Layer 5 of a small transformer language model trained on English Wikipedia (10 layers, counted from 0, width 64).
A neuron adds its activation times its output weights to the MLP's output. To switch it off is to set its activation to zero at one token and run the rest of the model.

Output weights of the MLP neurons that the questions are about. A number n stands for (n - 128) times 0.0041.
n0: 116, 166, 81, 161, 119, 186, 68, 132, 138, 117, 122, 93, 68, 117, 143, 140, 87, 96, 110, 132, 157, 161, 119, 171, 142, 155, 156, 183, 105, 125, 130, 104, 140, 135, 150, 152, 118, 83, 107, 59, 121, 135, 117, 147, 109, 88, 162, 141, 120, 99, 202, 87, 124, 174, 112, 129, 96, 146, 119, 132, 183, 96, 173, 129
n1: 102, 112, 74, 152, 152, 117, 130, 108, 138, 125, 98, 164, 89, 74, 130, 151, 110, 140, 139, 141, 79, 142, 172, 167, 107, 143, 173, 118, 99, 114, 157, 195, 71, 171, 136, 119, 88, 118, 116, 172, 92, 159, 98, 133, 175, 84, 73, 149, 154, 165, 113, 136, 142, 135, 135, 82, 172, 137, 126, 110, 152, 108, 141, 132
n17: 130, 183, 172, 129, 86, 150, 118, 104, 112, 153, 135, 156, 117, 108, 135, 143, 108, 134, 96, 147, 146, 94, 183, 154, 132, 44, 174, 78, 133, 143, 102, 97, 136, 110, 147, 136, 134, 121, 107, 136, 52, 120, 117, 147, 118, 117, 125, 133, 146, 175, 138, 133, 114, 88, 87, 134, 130, 108, 110, 125, 145, 104, 165, 188
n24: 75, 140, 154, 110, 142, 116, 98, 79, 182, 62, 118, 104, 153, 108, 154, 148, 132, 161, 126, 137, 118, 165, 168, 39, 117, 114, 113, 78, 180, 162, 148, 140, 145, 112, 120, 127, 112, 89, 144, 81, 141, 98, 153, 109, 175, 134, 143, 94, 130, 116, 160, 104, 132, 160, 161, 89, 88, 140, 125, 154, 186, 110, 136, 137
n45: 111, 76, 145, 124, 91, 150, 102, 89, 142, 101, 164, 118, 151, 117, 104, 171, 177, 150, 50, 167, 120, 126, 112, 143, 118, 101, 162, 130, 106, 183, 189, 110, 122, 102, 119, 96, 104, 87, 165, 146, 159, 163, 93, 105, 179, 97, 149, 194, 157, 153, 68, 149, 78, 118, 161, 141, 68, 139, 100, 179, 169, 57, 165, 108
n55: 124, 131, 65, 119, 151, 113, 125, 133, 104, 164, 139, 178, 101, 111, 179, 151, 78, 143, 160, 135, 134, 105, 157, 167, 152, 94, 123, 108, 143, 106, 72, 128, 107, 156, 84, 123, 101, 115, 157, 124, 117, 155, 163, 136, 160, 76, 74, 155, 106, 106, 130, 150, 154, 116, 143, 148, 137, 197, 118, 120, 104, 114, 103, 143
n57: 93, 124, 153, 76, 140, 159, 113, 114, 135, 138, 139, 158, 178, 140, 170, 142, 130, 116, 98, 94, 87, 159, 86, 146, 103, 108, 165, 115, 119, 119, 158, 177, 66, 81, 171, 152, 128, 95, 99, 199, 122, 122, 100, 140, 156, 145, 154, 171, 156, 80, 93, 97, 119, 125, 90, 171, 130, 147, 51, 96, 147, 164, 164, 121
n80: 111, 111, 64, 92, 188, 94, 182, 108, 116, 56, 163, 154, 168, 129, 109, 149, 185, 129, 122, 124, 92, 77, 164, 117, 132, 69, 105, 148, 189, 127, 141, 46, 129, 139, 147, 238, 137, 85, 166, 140, 116, 131, 150, 181, 123, 100, 109, 108, 155, 108, 196, 103, 98, 175, 116, 105, 123, 115, 103, 153, 100, 158, 137, 126
n97: 156, 150, 120, 131, 94, 138, 139, 111, 169, 161, 113, 114, 121, 134, 118, 165, 95, 146, 152, 125, 153, 111, 161, 108, 151, 110, 44, 110, 173, 98, 119, 130, 108, 121, 132, 120, 180, 105, 123, 146, 95, 92, 122, 67, 143, 136, 161, 45, 124, 119, 182, 116, 168, 143, 145, 118, 129, 160, 147, 108, 53, 124, 182, 177
n109: 110, 141, 126, 152, 141, 115, 92, 120, 129, 97, 114, 125, 154, 104, 128, 93, 162, 137, 139, 102, 149, 154, 119, 205, 119, 127, 162, 152, 148, 127, 43, 145, 64, 83, 160, 108, 115, 138, 78, 93, 104, 107, 146, 82, 145, 126, 164, 174, 142, 138, 136, 147, 154, 143, 134, 114, 172, 77, 97, 102, 131, 171, 138, 146
n118: 128, 110, 138, 124, 119, 167, 97, 96, 162, 120, 106, 163, 155, 115, 122, 142, 152, 118, 88, 91, 161, 144, 88, 168, 110, 207, 140, 40, 102, 127, 130, 170, 64, 115, 158, 164, 152, 100, 106, 149, 168, 100, 106, 155, 137, 107, 158, 119, 174, 104, 107, 141, 177, 78, 139, 116, 172, 125, 131, 133, 124, 134, 129, 121
n123: 175, 156, 124, 117, 137, 125, 165, 96, 154, 172, 64, 88, 105, 137, 109, 154, 159, 94, 127, 142, 104, 170, 157, 71, 113, 76, 74, 114, 161, 130, 120, 120, 88, 171, 94, 190, 133, 138, 131, 99, 150, 129, 155, 100, 101, 99, 98, 101, 161, 141, 113, 124, 104, 146, 121, 144, 173, 97, 192, 144, 160, 140, 88, 128
n128: 145, 145, 117, 128, 95, 135, 112, 119, 182, 118, 109, 134, 133, 127, 77, 152, 163, 111, 150, 135, 120, 126, 146, 129, 134, 100, 139, 165, 171, 149, 133, 151, 149, 156, 147, 105, 124, 216, 114, 101, 121, 106, 109, 81, 155, 140, 154, 95, 131, 128, 147, 79, 136, 86, 121, 126, 118, 122, 100, 70, 159, 112, 72, 141
n141: 132, 210, 140, 87, 134, 100, 144, 86, 179, 68, 142, 85, 104, 187, 108, 116, 117, 147, 164, 107, 179, 183, 151, 92, 94, 117, 118, 88, 161, 99, 131, 119, 75, 138, 105, 137, 154, 104, 137, 146, 108, 140, 157, 112, 159, 151, 107, 142, 151, 183, 7, 127, 165, 123, 128, 178, 166, 115, 94, 78, 113, 132, 165, 116
n153: 133, 166, 166, 148, 148, 72, 125, 156, 114, 142, 118, 121, 152, 129, 154, 77, 162, 132, 153, 70, 140, 113, 98, 166, 115, 106, 120, 124, 82, 167, 140, 114, 150, 128, 41, 141, 154, 147, 130, 147, 134, 130, 153, 134, 118, 167, 128, 97, 79, 133, 112, 93, 138, 103, 107, 109, 113, 106, 136, 122, 142, 131, 144, 74
n185: 149, 102, 133, 98, 78, 130, 169, 66, 114, 113, 122, 122, 154, 119, 98, 119, 174, 107, 141, 133, 140, 98, 162, 163, 136, 162, 89, 198, 122, 98, 91, 154, 138, 98, 118, 152, 118, 98, 114, 118, 170, 91, 148, 99, 160, 130, 139, 157, 160, 140, 68, 149, 185, 113, 114, 98, 131, 153, 171, 98, 58, 134, 114, 122

Each question names a token from some text and the token that comes next. It shows the activations a of the neurons there, in the order above. A number n stands for (n - 128) times 0.024.

Then comes g, the gradient of the next token's log-probability with respect to the MLP's output, scaled to length 1. A neuron's effect is roughly proportional to its activation times (output weights . g). A number n stands for (n - 128) times 0.0038.

"| ", then "3"
a: 135, 127, 128, 75, 127, 105, 151, 135, 127, 127, 132, 130, 153, 127, 128, 141
g: 150, 172, 183, 112, 113, 145, 162, 131, 138, 141, 125, 99, 151, 173, 112, 52, 106, 117, 109, 146, 154, 186, 95, 126, 153, 184, 117, 131, 79, 172, 164, 101, 160, 133, 77, 94, 123, 170, 118, 84, 116, 175, 119, 103, 70, 126, 157, 78, 187, 167, 159, 120, 153, 106, 154, 96, 61, 113, 94, 111, 139, 91, 103, 131
Which neuron, switched off, lowers the next token's probability most? n55

"0", then "2"
a: 127, 128, 131, 126, 128, 124, 135, 122, 125, 130, 130, 135, 128, 128, 86, 131
g: 163, 123, 114, 92, 104, 161, 167, 107, 133, 168, 106, 101, 105, 177, 119, 104, 150, 118, 71, 185, 112, 162, 133, 126, 121, 152, 140, 126, 118, 126, 83, 74, 100, 95, 86, 177, 171, 89, 102, 49, 143, 137, 108, 158, 188, 147, 169, 148, 191, 155, 116, 164, 123, 140, 147, 131, 95, 112, 73, 64, 143, 130, 118, 180
Which neuron, switched off, lowers the next token's probability most? n153

"p", then "ul"
a: 128, 128, 134, 131, 133, 134, 137, 131, 128, 127, 111, 123, 113, 132, 132, 143
g: 176, 138, 109, 96, 84, 177, 92, 127, 116, 97, 130, 162, 155, 103, 150, 140, 124, 87, 162, 108, 96, 125, 122, 125, 172, 132, 198, 122, 117, 97, 174, 137, 201, 148, 90, 101, 74, 150, 119, 172, 120, 117, 95, 144, 130, 201, 164, 76, 127, 82, 101, 90, 131, 97, 173, 162, 147, 182, 85, 90, 147, 96, 126, 107
Which two neurons, each switched off alone, lower its probability most, in order? n57, n123

"Al", then "umb"
a: 133, 128, 128, 134, 133, 128, 127, 128, 126, 132, 130, 138, 140, 127, 128, 126
g: 162, 122, 138, 102, 143, 102, 88, 109, 124, 131, 144, 170, 118, 150, 159, 108, 149, 114, 143, 136, 84, 155, 135, 153, 123, 185, 87, 119, 133, 170, 183, 112, 94, 154, 148, 174, 161, 74, 92, 64, 110, 142, 63, 145, 153, 68, 159, 188, 88, 99, 144, 112, 132, 206, 175, 122, 82, 134, 122, 142, 99, 127, 90, 78
Which neuron, switched off, raises the next token's probability most? n128

"al", then "ist "
a: 127, 127, 128, 134, 129, 128, 129, 125, 127, 130, 127, 126, 126, 129, 123, 126
g: 97, 147, 111, 123, 148, 97, 136, 124, 132, 115, 121, 133, 129, 183, 179, 156, 104, 114, 117, 117, 25, 143, 102, 101, 169, 94, 158, 139, 100, 126, 172, 69, 126, 114, 121, 150, 153, 95, 115, 170, 180, 80, 139, 191, 115, 102, 113, 194, 124, 96, 73, 164, 143, 143, 168, 52, 141, 170, 165, 124, 125, 118, 105, 141
Which neuron, switched off, lowers the next token's probability most? n128

"war", then "ning "
a: 125, 122, 95, 129, 130, 129, 129, 130, 129, 130, 124, 132, 127, 126, 130, 125
g: 150, 66, 142, 158, 159, 167, 132, 121, 99, 129, 98, 113, 77, 116, 136, 59, 75, 122, 120, 81, 76, 155, 151, 157, 105, 167, 140, 131, 128, 150, 150, 157, 116, 85, 122, 160, 169, 133, 176, 164, 44, 153, 128, 147, 123, 162, 107, 155, 93, 161, 131, 171, 97, 192, 170, 85, 109, 133, 162, 141, 105, 67, 114, 127
Which neuron, switched off, raises the next token's probability most? n1

"| ", then " "
a: 130, 128, 130, 118, 159, 126, 133, 108, 126, 125, 133, 128, 155, 129, 108, 130
g: 170, 92, 116, 111, 143, 150, 164, 82, 66, 159, 154, 75, 142, 140, 158, 161, 137, 203, 106, 118, 188, 124, 158, 104, 135, 123, 84, 129, 146, 154, 124, 92, 29, 127, 133, 143, 147, 127, 131, 146, 116, 140, 151, 187, 132, 109, 154, 157, 153, 127, 75, 74, 69, 184, 137, 116, 72, 111, 147, 137, 121, 120, 122, 92
Which neuron, switched off, lowers the next token's probability most? n45

"t", then "ar "
a: 132, 128, 129, 130, 128, 133, 120, 128, 132, 126, 128, 130, 126, 128, 125, 128
g: 99, 130, 151, 130, 73, 133, 99, 74, 109, 121, 132, 102, 166, 119, 126, 153, 129, 138, 106, 88, 85, 139, 198, 125, 109, 111, 163, 118, 159, 91, 131, 153, 156, 191, 98, 120, 84, 194, 90, 154, 121, 104, 201, 157, 92, 185, 103, 201, 118, 154, 109, 73, 119, 151, 150, 107, 91, 117, 171, 138, 126, 146, 135, 74
Which neuron, switched off, raises the next token's probability most? n97

"t", then ", "
a: 128, 124, 126, 129, 129, 129, 120, 128, 132, 134, 128, 131, 128, 149, 127, 129
g: 146, 82, 128, 80, 120, 161, 139, 124, 145, 93, 130, 173, 154, 91, 58, 168, 132, 116, 128, 87, 184, 146, 106, 154, 149, 148, 144, 173, 83, 90, 151, 151, 172, 173, 74, 155, 139, 145, 142, 129, 139, 71, 82, 186, 118, 129, 119, 66, 112, 100, 106, 114, 116, 121, 104, 131, 204, 96, 161, 100, 103, 133, 123, 192
Which neuron, switched off, raises the next token's probability most? n141

"es", then "id"
a: 133, 129, 134, 135, 126, 130, 124, 125, 129, 126, 125, 125, 132, 120, 129, 134
g: 172, 50, 130, 166, 150, 91, 131, 163, 131, 152, 143, 130, 146, 110, 125, 111, 70, 143, 125, 146, 35, 170, 114, 131, 200, 175, 116, 115, 114, 118, 145, 177, 154, 158, 101, 160, 205, 101, 107, 98, 150, 100, 112, 171, 102, 107, 121, 130, 120, 82, 137, 130, 136, 108, 110, 81, 112, 117, 97, 148, 116, 79, 180, 166
Which neuron, switched off, lowers the next token's probability most? n141

"mon", then "we"
a: 131, 126, 136, 129, 123, 127, 128, 128, 130, 129, 132, 136, 129, 125, 123, 129
g: 105, 127, 126, 63, 157, 150, 142, 144, 103, 175, 118, 87, 196, 121, 115, 134, 187, 124, 105, 138, 125, 66, 119, 139, 85, 144, 155, 140, 154, 110, 120, 171, 139, 66, 157, 106, 144, 158, 85, 179, 117, 98, 127, 99, 150, 124, 88, 152, 194, 166, 151, 152, 118, 134, 73, 157, 140, 51, 142, 144, 55, 146, 103, 129
Which neuron, switched off, lowers the next token's probability most? n17

"to", then "ol"
a: 138, 138, 125, 130, 128, 126, 100, 126, 106, 128, 128, 126, 126, 130, 81, 130
g: 118, 101, 87, 138, 161, 151, 96, 159, 130, 127, 162, 52, 114, 129, 98, 151, 104, 127, 117, 172, 110, 122, 165, 116, 114, 181, 151, 131, 96, 105, 217, 105, 135, 103, 79, 148, 150, 145, 107, 135, 160, 108, 143, 114, 94, 120, 172, 153, 88, 125, 186, 160, 161, 89, 97, 182, 41, 146, 120, 165, 139, 126, 130, 62
Which neuron, switched off, lowers the next token's probability most? n0

"O", then "T"
a: 123, 130, 131, 135, 128, 127, 125, 128, 130, 105, 127, 129, 127, 135, 125, 122
g: 109, 129, 115, 124, 44, 110, 150, 131, 150, 140, 168, 70, 155, 79, 116, 158, 74, 89, 163, 218, 72, 166, 187, 120, 158, 150, 133, 119, 137, 125, 106, 123, 146, 146, 117, 97, 114, 124, 119, 119, 168, 154, 111, 113, 162, 147, 111, 116, 156, 130, 87, 152, 121, 118, 207, 119, 187, 135, 125, 76, 142, 110, 106, 68
Which neuron, switched off, lowers the next token's probability most? n109

"N", then "O"
a: 121, 126, 134, 129, 128, 127, 136, 124, 127, 134, 132, 128, 127, 126, 128, 124
g: 159, 154, 88, 72, 151, 146, 120, 159, 176, 192, 129, 141, 122, 164, 113, 88, 156, 94, 122, 140, 158, 103, 118, 131, 139, 110, 138, 185, 137, 96, 164, 77, 150, 103, 125, 118, 152, 38, 108, 91, 91, 159, 109, 101, 103, 108, 177, 118, 81, 97, 156, 81, 192, 127, 116, 131, 153, 95, 140, 147, 91, 135, 155, 202
Which neuron, switched off, raises the next token's probability most? n0

"try ", then "Con"
a: 129, 128, 128, 116, 117, 123, 128, 128, 132, 130, 129, 123, 134, 130, 126, 128
g: 131, 112, 87, 141, 119, 90, 127, 111, 190, 130, 127, 181, 121, 182, 136, 140, 141, 108, 28, 154, 136, 111, 140, 136, 108, 122, 110, 141, 196, 55, 145, 168, 81, 180, 125, 106, 144, 89, 178, 115, 99, 166, 99, 106, 157, 109, 119, 141, 80, 155, 144, 197, 118, 122, 124, 73, 111, 180, 133, 104, 133, 152, 101, 128
Which neuron, switched off, raises the next token's probability most? n45

"for ", then "ph"
a: 137, 141, 127, 126, 131, 131, 121, 127, 118, 130, 129, 112, 226, 128, 143, 126
g: 115, 138, 78, 112, 117, 137, 130, 150, 189, 68, 89, 125, 118, 120, 124, 170, 115, 119, 68, 98, 135, 174, 110, 143, 151, 83, 166, 111, 155, 100, 132, 115, 147, 116, 101, 138, 175, 109, 125, 163, 98, 109, 112, 166, 142, 53, 60, 128, 195, 125, 158, 201, 117, 127, 94, 142, 160, 117, 96, 127, 147, 185, 194, 109
Which neuron, switched off, lowers the next token's probability most? n1

"| ", then "0"
a: 128, 128, 125, 125, 140, 128, 132, 123, 125, 124, 137, 131, 178, 129, 66, 125
g: 173, 118, 198, 101, 139, 146, 181, 117, 150, 150, 111, 140, 189, 150, 101, 90, 77, 144, 144, 133, 115, 176, 159, 156, 129, 164, 107, 141, 67, 131, 148, 119, 171, 152, 71, 94, 152, 163, 139, 87, 111, 124, 107, 115, 91, 72, 159, 81, 116, 175, 152, 95, 127, 128, 164, 110, 94, 85, 86, 129, 168, 57, 148, 108
Which neuron, switched off, raises the next token's probability most? n153

"aj", then "end"
a: 123, 126, 131, 135, 126, 127, 126, 127, 123, 131, 134, 129, 124, 126, 126, 128
g: 92, 94, 118, 86, 113, 120, 127, 152, 154, 89, 107, 135, 103, 110, 153, 135, 107, 116, 103, 167, 71, 137, 146, 165, 106, 144, 153, 112, 102, 171, 68, 108, 123, 74, 99, 172, 80, 185, 124, 88, 168, 127, 77, 146, 124, 138, 119, 128, 134, 118, 174, 209, 118, 221, 165, 167, 131, 119, 112, 160, 166, 89, 164, 113
Which neuron, switched off, lowers the next token's probability most? n97

"B", then "ath "
a: 129, 129, 128, 130, 128, 126, 121, 131, 132, 136, 129, 120, 131, 129, 125, 125
g: 165, 148, 126, 161, 61, 97, 128, 119, 141, 129, 173, 150, 73, 179, 115, 126, 125, 86, 156, 107, 154, 119, 94, 114, 132, 78, 160, 104, 167, 169, 166, 87, 145, 101, 135, 129, 170, 130, 109, 186, 114, 95, 106, 153, 147, 157, 50, 98, 138, 67, 140, 116, 127, 162, 87, 107, 158, 91, 147, 153, 152, 97, 211, 104
Which neuron, switched off, raises the next token's probability most? n109

"| ", then "6"
a: 137, 128, 127, 56, 128, 120, 136, 114, 127, 123, 132, 128, 145, 131, 125, 130
g: 88, 156, 168, 169, 161, 154, 152, 135, 131, 164, 131, 77, 139, 137, 93, 70, 128, 125, 113, 141, 132, 157, 129, 125, 148, 168, 133, 111, 100, 174, 140, 99, 173, 127, 94, 132, 159, 137, 94, 93, 117, 144, 136, 51, 87, 100, 155, 76, 194, 125, 140, 67, 176, 83, 185, 135, 92, 156, 138, 131, 175, 68, 79, 124
Which neuron, switched off, raises the next token's probability most? n24

"and ", then "25"
a: 133, 133, 127, 126, 80, 127, 128, 126, 150, 131, 133, 128, 245, 131, 145, 137
g: 113, 111, 159, 109, 131, 99, 162, 120, 141, 166, 125, 90, 164, 173, 105, 101, 138, 144, 106, 157, 154, 95, 91, 150, 98, 192, 43, 148, 138, 120, 117, 161, 69, 137, 101, 90, 166, 107, 110, 116, 170, 121, 110, 55, 144, 130, 201, 139, 145, 142, 87, 117, 167, 96, 120, 153, 131, 146, 184, 182, 98, 72, 107, 157
Which two neurons, each switched off alone, lower its probability most, in order? n97, n185

"an ", then "S"
a: 126, 129, 130, 94, 126, 126, 126, 127, 130, 129, 128, 140, 132, 127, 125, 123
g: 121, 124, 127, 125, 142, 96, 119, 107, 221, 124, 127, 121, 172, 169, 145, 161, 120, 93, 106, 193, 71, 102, 96, 148, 97, 123, 106, 100, 198, 134, 148, 130, 89, 138, 117, 129, 173, 167, 88, 128, 94, 131, 132, 96, 123, 90, 118, 54, 76, 108, 148, 146, 90, 95, 172, 208, 159, 152, 110, 146, 143, 164, 123, 119
Which neuron, switched off, lowers the next token's probability most? n123

"S", then "P "
a: 125, 135, 129, 137, 126, 126, 146, 125, 132, 95, 127, 129, 131, 128, 126, 123
g: 113, 136, 74, 125, 134, 89, 126, 113, 93, 122, 141, 149, 154, 145, 167, 111, 150, 128, 122, 90, 172, 70, 119, 124, 151, 150, 170, 146, 104, 200, 157, 95, 97, 155, 99, 140, 151, 181, 156, 90, 157, 120, 99, 136, 108, 115, 123, 120, 178, 138, 97, 134, 215, 150, 150, 122, 121, 176, 139, 107, 61, 41, 100, 75
Which neuron, switched off, lowers the next token's probability most? n109

"F", then "ate"
a: 125, 126, 128, 131, 128, 128, 133, 126, 128, 135, 136, 126, 147, 130, 125, 120
g: 152, 91, 163, 158, 109, 170, 95, 118, 61, 85, 167, 156, 134, 138, 164, 144, 126, 121, 129, 136, 21, 132, 148, 117, 113, 149, 155, 105, 110, 171, 140, 127, 144, 153, 114, 175, 119, 196, 135, 76, 110, 103, 96, 145, 136, 163, 129, 150, 163, 164, 132, 48, 100, 102, 119, 126, 87, 145, 121, 188, 135, 102, 143, 70
Which neuron, switched off, lowers the next token's probability most? n128

"the ", then "12"
a: 131, 128, 128, 130, 131, 127, 133, 129, 126, 128, 130, 133, 156, 125, 136, 124
g: 121, 126, 167, 123, 116, 126, 180, 74, 134, 193, 109, 123, 169, 159, 120, 44, 172, 123, 123, 164, 156, 131, 94, 110, 126, 171, 92, 154, 96, 155, 151, 128, 122, 146, 108, 100, 156, 151, 81, 143, 152, 189, 127, 106, 140, 159, 165, 120, 132, 109, 58, 43, 141, 102, 152, 110, 87, 92, 148, 146, 134, 58, 131, 155
Which two neurons, each switched off alone, lower its probability most, in order? n128, n153

"| ", then "Ch"
a: 133, 129, 128, 89, 131, 117, 141, 134, 128, 126, 131, 128, 149, 120, 128, 143
g: 122, 125, 70, 108, 72, 94, 112, 130, 167, 100, 93, 111, 124, 134, 134, 147, 113, 100, 99, 169, 83, 76, 141, 164, 100, 112, 132, 144, 190, 64, 92, 147, 118, 75, 165, 119, 131, 84, 132, 146, 182, 120, 93, 135, 154, 138, 153, 154, 101, 157, 159, 224, 133, 156, 109, 136, 175, 157, 133, 116, 117, 209, 124, 117
Which neuron, switched off, lowers the next token's probability most? n185

"ut", then "t"
a: 125, 129, 129, 134, 128, 126, 127, 129, 131, 128, 131, 127, 114, 127, 121, 97
g: 92, 138, 145, 114, 147, 155, 126, 109, 152, 140, 127, 108, 95, 31, 141, 111, 137, 142, 71, 140, 189, 33, 133, 155, 150, 195, 134, 133, 113, 113, 171, 105, 73, 66, 104, 88, 125, 108, 137, 142, 136, 155, 92, 108, 128, 138, 133, 126, 125, 173, 160, 219, 111, 159, 110, 139, 129, 111, 123, 127, 151, 124, 167, 161
Which neuron, switched off, lowers the next token's probability most? n128

"ough ", then "was "
a: 134, 116, 127, 123, 121, 127, 123, 129, 128, 132, 130, 128, 150, 129, 128, 127
g: 123, 144, 133, 119, 110, 107, 152, 159, 75, 128, 139, 166, 129, 82, 108, 154, 160, 160, 178, 93, 173, 121, 138, 122, 117, 136, 143, 156, 113, 43, 111, 132, 101, 219, 108, 98, 84, 100, 143, 88, 133, 91, 201, 126, 69, 131, 142, 140, 135, 107, 102, 131, 168, 198, 138, 107, 130, 162, 103, 72, 113, 155, 102, 173
Which neuron, switched off, lowers the next token's probability most? n45

"ar", then "ent "
a: 125, 128, 130, 133, 120, 126, 125, 126, 133, 125, 104, 126, 125, 127, 133, 133
g: 101, 146, 115, 88, 104, 118, 177, 106, 51, 138, 99, 114, 113, 127, 190, 113, 64, 140, 153, 146, 106, 139, 117, 117, 121, 141, 188, 160, 140, 110, 163, 143, 174, 90, 171, 71, 152, 152, 134, 114, 137, 112, 117, 106, 81, 139, 119, 105, 135, 94, 159, 101, 169, 187, 214, 130, 159, 114, 105, 142, 116, 180, 98, 66
Which neuron, switched off, lowers the next token's probability most? n118

"| ", then "196"
a: 118, 133, 125, 123, 138, 128, 135, 149, 128, 124, 134, 132, 176, 130, 46, 127
g: 121, 157, 119, 169, 86, 130, 152, 155, 152, 101, 133, 122, 164, 110, 172, 84, 142, 110, 99, 134, 101, 163, 114, 138, 83, 122, 220, 120, 95, 172, 153, 137, 176, 147, 154, 115, 139, 169, 86, 127, 91, 85, 186, 116, 113, 105, 153, 137, 127, 148, 142, 88, 118, 110, 111, 106, 148, 52, 150, 105, 58, 64, 181, 160
Which neuron, switched off, raises the next token's probability most? n153

"on ", then "the "
a: 105, 137, 128, 130, 127, 134, 127, 127, 132, 128, 130, 114, 211, 128, 140, 133
g: 123, 83, 120, 116, 78, 130, 137, 175, 104, 61, 148, 113, 97, 51, 152, 131, 149, 180, 195, 140, 82, 84, 154, 128, 131, 127, 152, 148, 101, 101, 124, 120, 141, 77, 172, 154, 151, 62, 187, 80, 115, 112, 161, 132, 106, 128, 177, 173, 118, 114, 172, 130, 96, 111, 170, 134, 106, 179, 165, 120, 159, 115, 108, 131
Which neuron, switched off, lowers the next token's probability most? n123

"a ", then "| "
a: 130, 133, 128, 69, 127, 128, 124, 124, 127, 129, 126, 132, 131, 128, 122, 129
g: 172, 85, 145, 103, 96, 190, 155, 147, 57, 118, 142, 149, 120, 59, 88, 121, 113, 147, 139, 108, 161, 129, 114, 120, 148, 146, 180, 147, 74, 196, 165, 128, 206, 156, 107, 106, 98, 92, 166, 125, 161, 113, 113, 139, 126, 141, 110, 171, 177, 107, 155, 72, 116, 114, 169, 144, 130, 66, 110, 103, 87, 122, 114, 115
Which neuron, switched off, lowers the next token's probability most? n24

"9", then "9 "
a: 123, 129, 101, 127, 124, 42, 128, 125, 128, 124, 123, 132, 128, 127, 120, 125
g: 179, 104, 131, 129, 116, 84, 145, 183, 136, 80, 175, 156, 88, 106, 68, 152, 149, 148, 169, 72, 159, 144, 123, 118, 86, 133, 96, 132, 165, 141, 186, 146, 120, 215, 113, 156, 163, 114, 161, 187, 129, 111, 148, 95, 105, 95, 107, 163, 106, 112, 153, 166, 103, 101, 119, 104, 132, 145, 106, 127, 71, 112, 70, 85
Which neuron, switched off, lowers the next token's probability most? n17

"me", then "ch"
a: 136, 60, 134, 131, 125, 133, 127, 128, 128, 129, 133, 132, 135, 128, 133, 127
g: 141, 114, 116, 125, 90, 142, 129, 180, 144, 112, 108, 96, 129, 137, 72, 108, 142, 114, 110, 113, 156, 152, 114, 189, 167, 143, 95, 146, 115, 169, 144, 122, 194, 120, 125, 159, 168, 101, 156, 159, 142, 136, 98, 104, 139, 46, 171, 82, 141, 94, 173, 132, 72, 127, 69, 212, 147, 62, 167, 120, 104, 119, 97, 123
Which neuron, switched off, lowers the next token's probability most? n1

"writ", then "e "
a: 130, 130, 131, 133, 128, 134, 121, 123, 124, 131, 128, 111, 111, 128, 127, 115
g: 143, 166, 111, 139, 78, 133, 132, 191, 102, 126, 141, 159, 115, 178, 129, 144, 148, 135, 94, 89, 164, 124, 104, 138, 107, 79, 145, 89, 141, 124, 92, 102, 108, 155, 138, 61, 117, 65, 174, 135, 141, 150, 162, 80, 189, 131, 95, 153, 174, 124, 134, 98, 120, 96, 79, 122, 167, 133, 58, 136, 156, 200, 179, 100
Which neuron, switched off, lowers the next token's probability most? n185

"s", then "o"
a: 128, 130, 132, 129, 128, 117, 147, 128, 127, 128, 128, 121, 130, 127, 122, 123
g: 159, 136, 152, 122, 199, 113, 160, 151, 107, 157, 109, 161, 104, 96, 134, 146, 109, 196, 125, 139, 114, 116, 118, 192, 98, 102, 181, 189, 157, 145, 77, 140, 145, 145, 126, 112, 131, 131, 136, 122, 147, 80, 75, 70, 87, 103, 84, 154, 133, 146, 141, 36, 135, 184, 133, 131, 179, 116, 114, 101, 113, 92, 91, 95
Which neuron, switched off, raises the next token's probability most? n55

"ati", then "y"
a: 126, 126, 134, 139, 128, 131, 124, 129, 129, 128, 128, 137, 129, 125, 127, 126
g: 139, 137, 144, 139, 129, 136, 107, 148, 151, 122, 143, 160, 149, 93, 163, 180, 157, 112, 137, 142, 98, 149, 91, 159, 152, 89, 155, 85, 144, 110, 71, 140, 141, 125, 156, 96, 107, 158, 99, 86, 91, 91, 100, 106, 87, 62, 109, 139, 168, 248, 160, 151, 81, 155, 135, 184, 150, 70, 120, 85, 131, 130, 144, 100
Which neuron, switched off, raises the next token's probability most? n24

"are ", then "also "
a: 129, 70, 131, 131, 127, 127, 127, 127, 122, 127, 132, 103, 190, 122, 131, 126
g: 93, 167, 156, 78, 147, 103, 149, 129, 74, 157, 149, 68, 97, 76, 166, 59, 124, 117, 123, 121, 149, 126, 126, 97, 186, 127, 102, 176, 83, 123, 125, 140, 128, 147, 180, 160, 115, 117, 134, 173, 141, 149, 120, 170, 123, 135, 105, 116, 133, 106, 132, 124, 123, 130, 136, 121, 111, 156, 105, 96, 40, 230, 141, 180
Which neuron, switched off, raises the next token's probability most? n128

"in", then "ting "
a: 128, 128, 130, 135, 125, 129, 121, 123, 128, 129, 49, 129, 131, 124, 125, 128
g: 124, 133, 152, 126, 92, 140, 87, 163, 133, 136, 109, 98, 117, 52, 102, 121, 123, 106, 235, 143, 80, 178, 191, 171, 121, 161, 146, 137, 134, 76, 79, 72, 161, 185, 108, 97, 100, 76, 137, 124, 124, 153, 125, 180, 73, 182, 137, 144, 136, 110, 117, 119, 133, 154, 170, 109, 113, 113, 137, 138, 121, 127, 146, 109
Which neuron, switched off, lowers the next token's probability most? n118

"ing ", then "to "
a: 130, 126, 134, 130, 149, 125, 123, 131, 130, 129, 134, 95, 155, 127, 126, 126
g: 115, 147, 131, 186, 51, 154, 116, 117, 41, 148, 128, 91, 57, 135, 101, 119, 75, 135, 139, 82, 129, 160, 119, 90, 154, 124, 171, 121, 118, 104, 118, 130, 155, 154, 148, 82, 100, 170, 131, 88, 150, 157, 199, 157, 89, 149, 92, 136, 133, 128, 142, 110, 99, 177, 161, 97, 105, 140, 171, 184, 163, 155, 124, 140
Which neuron, switched off, lowers the next token's probability most? n57